Layer 5 of a small transformer language model trained on English Wikipedia (14 layers, counted from 0, width 64).
A neuron adds its activation times its output weights to the MLP's output. To switch it off is to set its activation to zero at one token and run the rest of the model.
A neuron's activation on a vector x is SiLU(gate . x) times (in . x), where the dot is the dot product.

Input weights of the MLP neurons that the questions are about. A number n stands for (n - 128) times 0.0063.
n5 gate: 71, 155, 118, 152, 133, 144, 162, 99, 162, 8, 112, 162, 143, 144, 84, 114, 147, 116, 141, 161, 101, 149, 134, 71, 141, 138, 95, 152, 156, 159, 127, 132, 149, 112, 90, 153, 129, 100, 119, 149, 115, 149, 135, 175, 162, 140, 105, 78, 141, 172, 87, 143, 176, 152, 103, 129, 141, 152, 77, 168, 148, 117, 128, 66
n33 gate: 180, 184, 132, 126, 179, 181, 78, 187, 128, 143, 140, 143, 172, 160, 145, 140, 117, 129, 181, 174, 95, 104, 171, 121, 137, 91, 57, 180, 141, 160, 125, 89, 138, 107, 164, 107, 130, 161, 96, 126, 142, 128, 119, 116, 102, 148, 128, 115, 117, 101, 136, 140, 102, 141, 89, 172, 76, 140, 121, 73, 98, 71, 155, 96
n34 gate: 171, 147, 114, 71, 155, 150, 99, 108, 156, 120, 149, 132, 169, 97, 111, 129, 152, 181, 98, 96, 111, 64, 132, 190, 143, 172, 120, 130, 161, 138, 126, 209, 67, 130, 136, 78, 139, 191, 127, 148, 88, 91, 102, 213, 147, 114, 112, 121, 147, 89, 166, 126, 101, 126, 127, 155, 126, 127, 98, 120, 161, 83, 140, 192
n44 gate: 118, 115, 112, 128, 98, 148, 148, 96, 150, 120, 117, 142, 95, 119, 109, 119, 159, 174, 161, 118, 160, 90, 137, 108, 174, 119, 187, 146, 122, 141, 68, 139, 159, 170, 100, 125, 118, 173, 137, 133, 144, 46, 109, 150, 120, 181, 160, 140, 161, 150, 110, 145, 151, 108, 98, 137, 69, 141, 136, 159, 147, 106, 186, 147
n45 gate: 110, 147, 147, 127, 129, 154, 120, 173, 150, 80, 104, 123, 198, 132, 94, 104, 113, 109, 83, 137, 112, 140, 110, 113, 63, 168, 108, 157, 185, 186, 114, 187, 109, 94, 148, 196, 115, 106, 161, 120, 154, 104, 177, 133, 165, 121, 139, 104, 132, 138, 158, 136, 66, 59, 91, 115, 85, 163, 98, 154, 150, 149, 151, 186
n68 gate: 176, 134, 115, 31, 125, 93, 114, 177, 124, 67, 149, 81, 82, 78, 127, 145, 94, 146, 100, 125, 130, 117, 170, 132, 131, 119, 130, 101, 112, 152, 193, 95, 149, 152, 124, 85, 149, 140, 130, 125, 144, 111, 156, 108, 129, 93, 157, 164, 131, 146, 164, 78, 186, 93, 168, 116, 138, 109, 151, 197, 133, 108, 116, 98
n81 gate: 118, 92, 147, 145, 104, 79, 49, 151, 121, 106, 178, 138, 137, 99, 85, 135, 115, 166, 115, 189, 123, 161, 196, 113, 161, 140, 165, 76, 139, 158, 115, 64, 180, 105, 157, 105, 130, 115, 188, 125, 142, 149, 141, 72, 145, 111, 112, 210, 115, 90, 111, 140, 169, 112, 83, 138, 136, 78, 123, 81, 164, 116, 130, 124
n106 gate: 157, 141, 158, 117, 103, 118, 170, 144, 131, 131, 27, 109, 147, 89, 117, 88, 98, 100, 193, 130, 153, 140, 128, 147, 126, 123, 148, 153, 52, 135, 51, 90, 124, 153, 116, 138, 137, 164, 164, 173, 143, 197, 75, 110, 129, 183, 133, 107, 104, 109, 113, 103, 175, 147, 102, 99, 91, 156, 110, 122, 212, 128, 146, 152
n156 gate: 138, 126, 132, 89, 161, 102, 111, 137, 104, 142, 179, 86, 148, 132, 77, 146, 76, 89, 114, 159, 113, 149, 134, 105, 87, 142, 103, 139, 152, 155, 100, 163, 129, 79, 184, 109, 124, 56, 154, 108, 136, 104, 108, 107, 102, 104, 117, 150, 160, 83, 158, 116, 175, 104, 184, 63, 115, 156, 147, 76, 108, 113, 90, 106
n177 gate: 35, 165, 83, 138, 173, 109, 131, 111, 96, 127, 135, 128, 124, 44, 199, 160, 134, 146, 109, 146, 108, 143, 145, 106, 151, 144, 166, 125, 146, 106, 202, 100, 139, 155, 144, 123, 100, 95, 109, 88, 119, 108, 172, 143, 147, 85, 89, 118, 66, 110, 116, 105, 145, 117, 148, 141, 135, 149, 120, 188, 82, 117, 116, 87
n5 in: 121, 60, 99, 153, 79, 133, 163, 97, 179, 123, 181, 131, 114, 99, 105, 123, 96, 138, 104, 97, 159, 96, 117, 144, 142, 160, 124, 128, 182, 132, 163, 115, 149, 85, 145, 132, 93, 116, 102, 106, 114, 167, 162, 143, 159, 75, 164, 124, 141, 132, 134, 151, 72, 104, 132, 97, 95, 66, 120, 94, 103, 88, 97, 142
n33 in: 122, 98, 171, 92, 108, 179, 140, 135, 152, 171, 99, 111, 142, 114, 64, 130, 123, 163, 155, 129, 87, 140, 104, 122, 113, 161, 129, 124, 104, 137, 126, 113, 112, 113, 90, 151, 138, 135, 157, 66, 150, 148, 148, 87, 110, 118, 120, 159, 165, 149, 167, 82, 127, 136, 109, 132, 94, 110, 88, 109, 112, 138, 105, 119
n34 in: 70, 134, 80, 167, 120, 142, 147, 146, 155, 140, 111, 150, 99, 142, 82, 129, 144, 140, 140, 125, 68, 89, 123, 152, 128, 169, 109, 61, 81, 116, 139, 52, 86, 121, 125, 131, 112, 104, 102, 126, 107, 126, 68, 127, 89, 94, 148, 108, 89, 70, 149, 147, 135, 190, 161, 137, 102, 107, 143, 110, 129, 112, 115, 111
n44 in: 133, 126, 131, 172, 105, 174, 124, 105, 150, 180, 94, 107, 101, 170, 152, 113, 152, 92, 171, 128, 158, 96, 173, 106, 159, 104, 126, 141, 129, 127, 81, 133, 102, 95, 107, 144, 144, 163, 164, 128, 175, 155, 118, 178, 114, 121, 132, 144, 101, 123, 150, 139, 110, 136, 122, 99, 70, 102, 151, 147, 181, 55, 112, 163
n45 in: 154, 140, 89, 76, 67, 158, 139, 144, 98, 136, 93, 102, 149, 143, 109, 108, 128, 158, 108, 201, 95, 102, 141, 92, 129, 131, 152, 89, 154, 158, 130, 146, 149, 118, 172, 154, 120, 150, 164, 127, 159, 139, 96, 105, 170, 156, 118, 143, 133, 130, 142, 133, 73, 101, 140, 137, 150, 143, 97, 151, 176, 66, 172, 161
n68 in: 164, 111, 137, 111, 137, 133, 160, 143, 133, 152, 73, 177, 38, 126, 184, 98, 123, 186, 116, 131, 169, 130, 159, 120, 142, 122, 124, 122, 128, 98, 92, 122, 132, 122, 118, 126, 128, 129, 168, 119, 144, 132, 145, 175, 89, 143, 120, 78, 110, 82, 118, 147, 104, 179, 130, 129, 123, 104, 155, 109, 171, 94, 56, 141
n81 in: 63, 110, 150, 167, 143, 170, 129, 165, 126, 102, 52, 133, 85, 120, 66, 145, 154, 152, 98, 99, 191, 83, 194, 99, 95, 64, 165, 163, 158, 137, 118, 144, 141, 129, 157, 152, 132, 91, 147, 153, 153, 99, 107, 160, 127, 95, 157, 174, 114, 146, 118, 109, 93, 147, 137, 108, 51, 119, 144, 123, 100, 167, 143, 136
n106 in: 160, 90, 142, 72, 87, 125, 150, 144, 85, 123, 136, 133, 72, 117, 75, 120, 81, 85, 95, 91, 157, 124, 91, 162, 107, 137, 88, 98, 114, 172, 149, 138, 116, 142, 109, 131, 166, 145, 152, 55, 95, 177, 104, 111, 89, 110, 88, 129, 121, 152, 170, 57, 150, 93, 194, 88, 160, 186, 64, 162, 129, 85, 88, 140
n156 in: 55, 118, 112, 88, 136, 118, 106, 121, 71, 90, 110, 122, 132, 95, 99, 161, 130, 182, 116, 134, 176, 182, 95, 120, 142, 113, 134, 162, 116, 154, 162, 151, 155, 157, 136, 158, 116, 134, 165, 175, 120, 118, 103, 117, 113, 191, 164, 158, 136, 78, 93, 142, 114, 148, 116, 87, 71, 140, 144, 100, 144, 143, 162, 111
n177 in: 81, 185, 102, 143, 76, 170, 154, 95, 87, 139, 69, 144, 94, 164, 111, 92, 100, 176, 171, 153, 126, 133, 118, 161, 173, 99, 107, 111, 147, 136, 94, 140, 131, 120, 110, 151, 144, 129, 72, 145, 132, 143, 152, 129, 131, 154, 159, 137, 135, 131, 143, 145, 130, 159, 90, 157, 91, 95, 174, 157, 196, 140, 139, 128

Output weights of the MLP neurons that the questions are about. A number n stands for (n - 128) times 0.0048.
n5: 147, 152, 77, 106, 77, 167, 42, 157, 97, 54, 148, 88, 185, 130, 158, 116, 118, 183, 130, 55, 138, 168, 132, 63, 171, 109, 94, 156, 175, 158, 45, 69, 107, 123, 107, 127, 57, 94, 179, 72, 92, 140, 176, 99, 148, 97, 195, 56, 109, 183, 125, 140, 178, 175, 105, 98, 115, 111, 104, 148, 98, 108, 136, 160
n33: 131, 119, 154, 107, 108, 141, 104, 62, 141, 123, 178, 169, 91, 121, 96, 169, 145, 133, 107, 97, 86, 147, 106, 94, 132, 143, 82, 112, 44, 88, 118, 80, 182, 129, 81, 155, 160, 143, 88, 28, 113, 174, 116, 121, 115, 94, 181, 175, 162, 109, 176, 185, 117, 111, 67, 92, 71, 204, 132, 183, 97, 97, 169, 127
n34: 130, 160, 189, 162, 84, 97, 108, 124, 147, 125, 165, 127, 60, 62, 141, 123, 112, 125, 129, 92, 115, 200, 222, 190, 63, 113, 154, 127, 87, 146, 99, 144, 132, 150, 167, 124, 69, 149, 174, 93, 225, 128, 148, 68, 102, 143, 74, 132, 126, 113, 206, 135, 155, 171, 158, 144, 167, 83, 148, 80, 105, 182, 128, 170
n44: 195, 153, 30, 114, 128, 159, 71, 135, 133, 136, 142, 110, 141, 162, 85, 165, 172, 120, 73, 91, 182, 170, 112, 151, 112, 123, 117, 154, 218, 144, 191, 114, 116, 88, 147, 72, 111, 108, 175, 156, 104, 138, 188, 77, 118, 163, 184, 33, 56, 95, 146, 85, 170, 125, 158, 129, 135, 41, 155, 153, 70, 148, 108, 117
n45: 141, 128, 87, 111, 174, 164, 156, 133, 180, 96, 108, 174, 139, 195, 90, 109, 114, 149, 144, 47, 90, 156, 133, 145, 104, 249, 134, 124, 160, 141, 101, 161, 93, 181, 158, 83, 100, 74, 129, 56, 162, 99, 129, 101, 209, 136, 105, 191, 165, 130, 154, 184, 58, 54, 85, 91, 158, 174, 74, 140, 148, 121, 111, 143
n68: 135, 197, 169, 158, 155, 126, 110, 105, 73, 78, 193, 128, 162, 147, 88, 146, 158, 92, 196, 145, 125, 95, 146, 140, 133, 95, 111, 81, 61, 119, 174, 122, 74, 132, 148, 160, 101, 92, 120, 73, 132, 113, 192, 79, 137, 134, 43, 113, 204, 81, 107, 159, 115, 167, 64, 132, 67, 168, 87, 87, 130, 83, 80, 124
n81: 88, 92, 99, 118, 213, 143, 49, 68, 95, 24, 132, 105, 103, 128, 192, 123, 104, 109, 134, 112, 110, 163, 100, 86, 195, 40, 152, 157, 129, 116, 160, 137, 126, 36, 107, 127, 143, 133, 143, 144, 210, 145, 95, 85, 117, 77, 182, 120, 143, 60, 87, 107, 166, 97, 87, 92, 92, 95, 181, 76, 147, 116, 63, 130
n106: 133, 116, 126, 151, 65, 81, 82, 135, 159, 155, 214, 133, 100, 134, 186, 47, 148, 75, 158, 151, 146, 140, 18, 118, 12, 161, 138, 70, 123, 107, 207, 127, 108, 150, 108, 92, 130, 169, 97, 83, 218, 124, 132, 219, 86, 78, 156, 90, 175, 95, 58, 120, 140, 142, 56, 102, 166, 168, 167, 147, 165, 159, 143, 113
n156: 157, 171, 88, 99, 103, 91, 108, 77, 182, 133, 105, 165, 139, 132, 60, 94, 108, 94, 111, 36, 150, 111, 168, 59, 95, 131, 170, 106, 88, 190, 119, 118, 106, 114, 141, 147, 130, 84, 153, 62, 126, 196, 201, 74, 29, 64, 89, 91, 127, 121, 103, 155, 130, 121, 92, 155, 174, 93, 91, 153, 172, 111, 68, 112
n177: 151, 139, 195, 144, 180, 138, 183, 125, 84, 121, 160, 151, 84, 72, 128, 119, 132, 108, 170, 163, 177, 134, 68, 151, 58, 100, 115, 182, 175, 100, 129, 77, 122, 180, 103, 67, 198, 154, 128, 122, 129, 108, 141, 136, 138, 146, 153, 67, 165, 132, 106, 151, 143, 77, 162, 138, 102, 200, 192, 149, 143, 217, 166, 60

Each question names a token from some text and the token that comes next. It shows the vector x that enters the MLP there. A number n stands for (n - 128) times 0.022.

Then comes g, the gradient of the next token's log-probability with respect to the MLP's output, scaled to length 1. A neuron's effect is roughly proportional to its activation times (output weights . g). A number n stands for (n - 128) times 0.0041.

" w", then "ant"
x: 119, 142, 89, 91, 143, 104, 113, 120, 110, 165, 72, 87, 97, 170, 72, 159, 140, 159, 164, 83, 120, 150, 163, 123, 146, 164, 124, 93, 220, 146, 132, 169, 154, 144, 82, 106, 113, 135, 103, 96, 133, 123, 48, 100, 87, 107, 171, 116, 158, 98, 90, 210, 106, 184, 95, 129, 116, 92, 105, 150, 104, 158, 93, 163
g: 72, 144, 133, 97, 94, 126, 127, 127, 114, 75, 133, 91, 117, 119, 83, 92, 125, 119, 90, 162, 94, 147, 180, 134, 77, 122, 117, 142, 123, 131, 138, 148, 113, 129, 170, 174, 97, 113, 69, 108, 120, 115, 139, 173, 109, 114, 168, 104, 101, 113, 163, 88, 176, 110, 157, 110, 46, 72, 77, 122, 123, 129, 115, 162
Which neuron, switched off, lowers the next token's probability most? n34

" and", then " k"
x: 123, 140, 130, 121, 140, 80, 125, 128, 101, 165, 107, 125, 133, 158, 86, 163, 157, 155, 161, 74, 130, 192, 125, 103, 155, 194, 77, 145, 136, 130, 98, 117, 188, 138, 57, 92, 176, 131, 111, 95, 142, 153, 43, 97, 97, 91, 136, 79, 131, 81, 98, 146, 119, 139, 106, 98, 164, 145, 121, 159, 44, 142, 90, 197
g: 129, 172, 136, 101, 113, 171, 112, 124, 141, 169, 122, 94, 130, 157, 147, 117, 168, 76, 127, 97, 124, 149, 122, 74, 116, 123, 191, 99, 174, 123, 135, 130, 115, 105, 141, 100, 174, 80, 121, 98, 152, 131, 177, 187, 110, 123, 103, 163, 161, 163, 126, 79, 148, 77, 132, 114, 145, 119, 189, 59, 125, 156, 160, 138
Which neuron, switched off, lowers the next token's probability most? n106

"an", then "h"
x: 182, 131, 100, 153, 165, 79, 180, 159, 88, 142, 110, 107, 196, 143, 142, 140, 129, 135, 132, 93, 134, 165, 161, 94, 132, 104, 136, 119, 216, 144, 173, 102, 171, 142, 128, 84, 150, 104, 91, 107, 165, 98, 101, 109, 115, 60, 122, 103, 106, 142, 91, 174, 104, 211, 162, 155, 138, 115, 129, 170, 26, 113, 137, 194
g: 93, 166, 114, 127, 164, 109, 105, 141, 163, 58, 134, 165, 128, 145, 103, 175, 105, 136, 124, 156, 166, 95, 187, 137, 122, 122, 114, 144, 115, 120, 89, 150, 77, 96, 145, 116, 112, 161, 158, 199, 219, 94, 133, 88, 140, 134, 148, 96, 123, 123, 152, 134, 142, 138, 188, 95, 116, 138, 162, 131, 97, 97, 133, 145
Which two neurons, each switched off alone, lower its probability most, in order? n33, n177

" s", then "ide"
x: 89, 148, 84, 114, 153, 113, 89, 85, 81, 158, 78, 111, 134, 174, 48, 129, 104, 125, 165, 71, 78, 186, 150, 108, 139, 187, 118, 101, 154, 128, 119, 161, 150, 142, 123, 153, 130, 151, 111, 94, 160, 145, 95, 98, 104, 96, 159, 111, 199, 130, 83, 200, 128, 170, 135, 150, 129, 75, 127, 154, 110, 143, 104, 202
g: 178, 118, 149, 103, 173, 125, 112, 153, 138, 149, 95, 127, 112, 159, 139, 145, 179, 123, 118, 120, 122, 107, 95, 136, 111, 58, 106, 142, 123, 90, 148, 121, 98, 183, 103, 104, 119, 149, 165, 135, 172, 90, 114, 105, 92, 86, 143, 95, 142, 111, 107, 60, 120, 185, 96, 123, 217, 150, 96, 132, 145, 85, 147, 118
Which neuron, switched off, lowers the next token's probability most? n106

"w", then "ay"
x: 131, 132, 116, 100, 147, 84, 147, 102, 143, 107, 82, 80, 78, 171, 41, 155, 128, 144, 192, 100, 185, 112, 166, 99, 98, 139, 99, 85, 133, 105, 152, 133, 108, 190, 90, 84, 84, 130, 166, 110, 186, 125, 45, 105, 128, 77, 175, 109, 139, 106, 99, 173, 104, 145, 115, 135, 173, 111, 129, 178, 153, 135, 79, 136
g: 154, 120, 149, 147, 153, 154, 112, 111, 81, 120, 124, 108, 129, 92, 136, 116, 121, 114, 137, 94, 118, 95, 210, 134, 179, 69, 121, 140, 151, 92, 115, 133, 92, 173, 186, 63, 134, 127, 94, 192, 97, 169, 98, 94, 131, 150, 90, 148, 137, 95, 128, 125, 177, 124, 137, 118, 100, 114, 112, 87, 104, 122, 68, 118
Which neuron, switched off, lowers the next token's probability most? n68

"v", then "ad"
x: 158, 134, 79, 144, 217, 68, 114, 134, 87, 118, 94, 138, 180, 138, 118, 79, 192, 100, 159, 104, 208, 148, 149, 132, 111, 109, 48, 100, 132, 120, 132, 141, 163, 134, 126, 95, 99, 227, 112, 118, 150, 119, 99, 131, 107, 99, 168, 112, 153, 120, 116, 164, 166, 198, 142, 142, 216, 110, 110, 160, 120, 174, 75, 152
g: 134, 89, 143, 145, 134, 149, 182, 105, 162, 104, 113, 128, 141, 113, 86, 136, 164, 132, 119, 198, 62, 119, 146, 132, 103, 123, 109, 94, 171, 138, 104, 107, 130, 100, 157, 113, 129, 116, 130, 105, 162, 142, 65, 147, 108, 155, 178, 99, 100, 128, 172, 185, 180, 157, 166, 153, 58, 143, 169, 89, 137, 124, 136, 110
Which neuron, switched off, raises the next token's probability most? n45

"ation", then " to"
x: 145, 105, 125, 182, 82, 70, 111, 125, 123, 134, 115, 144, 157, 158, 148, 139, 158, 129, 138, 58, 161, 177, 134, 81, 135, 108, 73, 70, 99, 142, 150, 133, 185, 148, 102, 138, 77, 108, 161, 74, 152, 111, 87, 82, 136, 97, 93, 78, 137, 71, 107, 120, 144, 145, 91, 106, 141, 104, 149, 153, 43, 153, 85, 192
g: 167, 160, 92, 149, 117, 103, 101, 161, 156, 137, 115, 111, 144, 167, 134, 102, 154, 85, 97, 89, 148, 146, 168, 146, 201, 174, 171, 109, 100, 161, 200, 144, 138, 108, 163, 162, 160, 166, 81, 127, 114, 131, 128, 154, 107, 112, 115, 114, 74, 143, 78, 135, 150, 133, 148, 123, 104, 132, 90, 62, 139, 156, 141, 155
Which neuron, switched off, lowers the next token's probability most? n177

"y", then " and"
x: 149, 133, 126, 122, 68, 138, 119, 74, 105, 145, 122, 80, 158, 188, 110, 150, 148, 154, 146, 78, 179, 195, 122, 99, 82, 95, 95, 133, 91, 83, 114, 126, 235, 147, 103, 94, 125, 120, 154, 98, 157, 135, 37, 137, 120, 76, 79, 103, 136, 89, 114, 162, 90, 77, 85, 138, 129, 105, 141, 140, 154, 119, 133, 184
g: 143, 102, 112, 147, 106, 101, 107, 91, 142, 122, 89, 89, 196, 154, 85, 108, 85, 137, 111, 183, 121, 195, 112, 151, 87, 72, 105, 100, 133, 144, 142, 103, 177, 109, 155, 109, 114, 81, 109, 123, 148, 111, 129, 107, 57, 101, 131, 138, 116, 111, 94, 76, 117, 140, 159, 145, 143, 114, 104, 182, 95, 152, 118, 161
Which neuron, switched off, lowers the next token's probability most? n44

" d", then "ur"
x: 121, 137, 82, 132, 171, 93, 129, 123, 52, 168, 73, 125, 148, 176, 72, 138, 148, 109, 149, 63, 103, 108, 162, 113, 105, 180, 104, 128, 184, 166, 132, 182, 182, 147, 85, 147, 161, 135, 135, 99, 129, 121, 86, 96, 116, 118, 154, 104, 202, 106, 131, 161, 158, 165, 133, 141, 115, 83, 180, 142, 92, 160, 85, 187
g: 109, 112, 131, 139, 135, 119, 139, 127, 102, 139, 170, 127, 140, 218, 126, 158, 117, 109, 145, 116, 89, 138, 144, 48, 158, 159, 129, 84, 115, 152, 178, 109, 170, 61, 156, 152, 142, 143, 141, 145, 113, 102, 146, 134, 161, 176, 86, 121, 59, 109, 69, 99, 144, 133, 114, 124, 97, 150, 132, 157, 94, 109, 104, 157
Which neuron, switched off, lowers the next token's probability most? n177

"ent", then "ion"
x: 118, 117, 141, 179, 138, 81, 169, 152, 150, 100, 112, 84, 160, 183, 154, 138, 138, 151, 146, 51, 181, 119, 135, 153, 143, 147, 73, 145, 108, 143, 118, 104, 138, 151, 74, 99, 94, 140, 119, 84, 173, 132, 105, 87, 122, 81, 120, 73, 130, 116, 102, 174, 96, 95, 93, 123, 97, 129, 145, 112, 119, 148, 89, 224
g: 193, 85, 100, 133, 166, 134, 115, 132, 136, 210, 126, 102, 119, 111, 123, 77, 104, 152, 119, 168, 143, 143, 132, 143, 149, 113, 128, 168, 105, 92, 176, 180, 78, 108, 165, 173, 179, 155, 134, 173, 144, 117, 126, 116, 147, 114, 91, 97, 102, 105, 133, 122, 129, 192, 149, 180, 110, 144, 132, 145, 93, 102, 125, 166
Which neuron, switched off, lowers the next token's probability most? n45

" the", then "re"
x: 141, 172, 80, 146, 128, 109, 135, 99, 86, 158, 100, 80, 142, 145, 113, 133, 118, 190, 144, 69, 109, 152, 137, 101, 168, 150, 82, 149, 101, 126, 124, 150, 140, 121, 110, 145, 157, 159, 80, 100, 164, 165, 42, 34, 127, 103, 167, 126, 96, 100, 110, 189, 110, 144, 132, 118, 161, 143, 185, 165, 81, 134, 115, 189
g: 135, 115, 93, 188, 137, 95, 144, 151, 147, 160, 104, 71, 101, 99, 133, 151, 99, 159, 126, 97, 167, 146, 155, 130, 124, 142, 173, 126, 129, 134, 146, 139, 90, 131, 181, 120, 94, 77, 103, 188, 161, 172, 129, 158, 143, 226, 137, 148, 112, 129, 105, 146, 123, 116, 87, 117, 119, 86, 132, 76, 175, 126, 112, 111
Which neuron, switched off, lowers the next token's probability most? n177

"eam", then " ad"
x: 105, 157, 98, 193, 106, 98, 135, 114, 74, 116, 72, 106, 110, 147, 129, 148, 179, 127, 124, 69, 174, 222, 168, 111, 104, 109, 102, 157, 112, 171, 154, 132, 153, 115, 85, 82, 121, 152, 184, 107, 158, 132, 73, 67, 104, 82, 51, 114, 103, 110, 130, 196, 120, 130, 107, 151, 129, 110, 106, 128, 75, 114, 131, 170
g: 102, 119, 107, 139, 152, 148, 90, 123, 149, 122, 138, 105, 74, 119, 131, 174, 181, 141, 87, 119, 56, 132, 134, 107, 157, 164, 104, 96, 130, 129, 135, 96, 86, 84, 142, 153, 198, 72, 101, 128, 132, 152, 133, 169, 114, 128, 132, 152, 86, 112, 92, 155, 74, 123, 129, 68, 133, 135, 125, 171, 75, 98, 105, 94
Which neuron, switched off, lowers the next token's probability most? n81

"hip", then "s"
x: 109, 104, 124, 177, 106, 82, 150, 87, 132, 126, 100, 119, 144, 169, 178, 122, 127, 162, 146, 33, 151, 192, 147, 91, 121, 133, 93, 154, 124, 153, 133, 114, 192, 142, 100, 135, 76, 126, 146, 89, 147, 103, 113, 46, 107, 88, 81, 68, 142, 85, 109, 155, 134, 84, 80, 117, 131, 110, 126, 142, 118, 139, 69, 182
g: 145, 130, 84, 164, 141, 136, 202, 149, 126, 118, 94, 119, 118, 174, 147, 141, 161, 88, 134, 86, 139, 137, 125, 154, 146, 63, 135, 208, 113, 110, 150, 91, 140, 125, 182, 79, 74, 117, 88, 111, 150, 124, 117, 149, 118, 170, 171, 133, 158, 185, 178, 124, 133, 132, 133, 136, 169, 122, 143, 112, 168, 108, 99, 126
Which neuron, switched off, raises the next token's probability most? n45

"h", then "im"
x: 153, 146, 147, 148, 122, 72, 187, 100, 111, 172, 84, 112, 119, 198, 123, 128, 101, 134, 165, 71, 138, 142, 103, 61, 119, 143, 81, 92, 149, 127, 152, 120, 177, 128, 130, 109, 112, 103, 125, 105, 176, 150, 51, 76, 134, 54, 108, 147, 96, 85, 116, 123, 148, 92, 125, 133, 195, 58, 101, 124, 139, 123, 112, 167
g: 99, 109, 137, 90, 172, 75, 112, 109, 158, 158, 102, 51, 91, 129, 150, 132, 62, 166, 131, 138, 103, 94, 123, 102, 153, 136, 167, 64, 136, 86, 143, 149, 106, 171, 155, 165, 147, 92, 151, 155, 141, 98, 138, 141, 132, 136, 131, 174, 104, 172, 110, 130, 116, 109, 151, 115, 114, 161, 135, 152, 125, 179, 193, 110
Which neuron, switched off, lowers the next token's probability most? n156

"7", then "5"
x: 134, 170, 95, 147, 154, 112, 86, 83, 178, 111, 101, 104, 154, 169, 94, 153, 153, 152, 126, 116, 141, 153, 119, 71, 109, 97, 77, 110, 187, 167, 111, 107, 193, 168, 118, 140, 139, 114, 146, 67, 157, 103, 79, 93, 79, 92, 142, 132, 103, 101, 114, 123, 141, 62, 178, 122, 194, 87, 136, 171, 121, 189, 124, 190
g: 157, 135, 152, 137, 123, 150, 102, 123, 96, 170, 176, 123, 212, 131, 125, 191, 95, 57, 142, 128, 107, 125, 145, 142, 154, 141, 66, 125, 136, 128, 161, 136, 148, 129, 124, 126, 94, 94, 135, 149, 157, 130, 132, 112, 190, 136, 109, 127, 175, 128, 96, 63, 164, 117, 146, 83, 114, 154, 109, 147, 172, 160, 85, 164
Which neuron, switched off, raises the next token's probability most? n68

"to", then " the"
x: 163, 99, 119, 127, 158, 106, 145, 138, 117, 174, 91, 176, 145, 150, 127, 149, 147, 203, 109, 47, 165, 119, 136, 112, 118, 168, 87, 84, 143, 111, 85, 134, 138, 129, 81, 61, 120, 161, 165, 113, 169, 123, 60, 35, 80, 90, 97, 110, 125, 97, 106, 119, 102, 168, 62, 151, 168, 121, 146, 151, 123, 159, 65, 129
g: 111, 152, 161, 87, 130, 113, 124, 166, 78, 172, 157, 128, 120, 135, 47, 127, 106, 169, 129, 171, 133, 72, 164, 124, 106, 164, 151, 79, 134, 170, 129, 96, 105, 193, 167, 115, 108, 137, 141, 112, 144, 168, 136, 128, 132, 165, 108, 140, 160, 141, 144, 129, 111, 142, 100, 41, 117, 132, 88, 138, 134, 82, 130, 98
Which neuron, switched off, raises the next token's probability most? n68

"et", then "ition"
x: 151, 127, 119, 120, 97, 85, 181, 110, 88, 97, 116, 110, 121, 145, 92, 171, 127, 169, 148, 71, 218, 138, 154, 44, 145, 147, 96, 147, 103, 119, 129, 127, 165, 156, 97, 163, 78, 162, 121, 75, 199, 122, 136, 115, 101, 124, 135, 119, 185, 97, 107, 141, 94, 111, 132, 140, 179, 140, 168, 95, 115, 188, 102, 207
g: 153, 88, 148, 141, 129, 189, 124, 152, 121, 74, 123, 128, 166, 151, 135, 165, 144, 130, 155, 149, 142, 109, 102, 163, 106, 125, 97, 83, 84, 114, 120, 164, 168, 166, 81, 148, 191, 206, 166, 124, 115, 136, 114, 104, 116, 97, 96, 175, 166, 139, 175, 134, 81, 114, 140, 106, 126, 134, 108, 124, 105, 61, 130, 111
Which neuron, switched off, lowers the next token's probability most? n44

"ru", then "g"
x: 128, 166, 91, 129, 171, 113, 109, 79, 81, 103, 109, 125, 157, 195, 29, 176, 144, 129, 113, 90, 152, 162, 178, 42, 114, 89, 107, 128, 171, 164, 139, 97, 116, 101, 97, 142, 149, 133, 148, 131, 125, 121, 83, 113, 112, 57, 117, 118, 114, 104, 59, 164, 199, 177, 143, 150, 104, 112, 190, 162, 147, 151, 82, 157
g: 111, 166, 167, 170, 136, 137, 140, 140, 158, 134, 118, 168, 119, 90, 143, 165, 142, 116, 97, 95, 150, 177, 179, 170, 110, 126, 180, 142, 121, 103, 156, 118, 119, 130, 92, 203, 115, 88, 124, 120, 88, 129, 76, 151, 137, 157, 60, 78, 148, 112, 125, 156, 173, 135, 133, 126, 102, 183, 109, 114, 152, 110, 128, 69
Which neuron, switched off, lowers the next token's probability most? n5

"ed", then " for"
x: 169, 148, 154, 117, 60, 72, 126, 147, 61, 131, 124, 138, 151, 158, 93, 127, 157, 157, 123, 63, 186, 172, 161, 102, 106, 125, 61, 84, 119, 126, 141, 124, 194, 172, 137, 105, 154, 195, 100, 91, 198, 150, 102, 93, 143, 113, 120, 103, 112, 83, 122, 168, 145, 120, 160, 103, 139, 91, 145, 144, 86, 167, 98, 195
g: 134, 117, 114, 119, 100, 154, 129, 96, 156, 141, 72, 53, 123, 92, 152, 101, 144, 130, 102, 141, 143, 162, 97, 200, 107, 160, 129, 103, 125, 137, 170, 153, 170, 136, 135, 169, 157, 80, 136, 119, 112, 82, 138, 77, 109, 164, 95, 119, 145, 151, 116, 139, 85, 165, 138, 177, 127, 168, 162, 88, 67, 156, 103, 115
Which neuron, switched off, lowers the next token's probability most? n81

" v", then "i"
x: 167, 114, 73, 142, 165, 130, 98, 98, 72, 155, 98, 129, 147, 168, 73, 93, 190, 97, 178, 78, 115, 125, 165, 114, 165, 163, 71, 147, 163, 98, 122, 157, 159, 133, 153, 146, 115, 154, 123, 81, 152, 131, 113, 105, 65, 100, 180, 88, 185, 104, 118, 185, 146, 161, 135, 117, 178, 116, 138, 155, 62, 168, 75, 140
g: 106, 100, 112, 157, 114, 103, 122, 122, 132, 84, 173, 139, 138, 144, 245, 107, 115, 98, 136, 124, 163, 181, 118, 115, 142, 128, 95, 129, 108, 153, 138, 143, 136, 146, 182, 160, 136, 142, 39, 98, 66, 126, 125, 109, 136, 92, 127, 160, 100, 108, 187, 131, 97, 138, 123, 130, 144, 115, 125, 152, 124, 178, 132, 115
Which neuron, switched off, lowers the next token's probability most? n156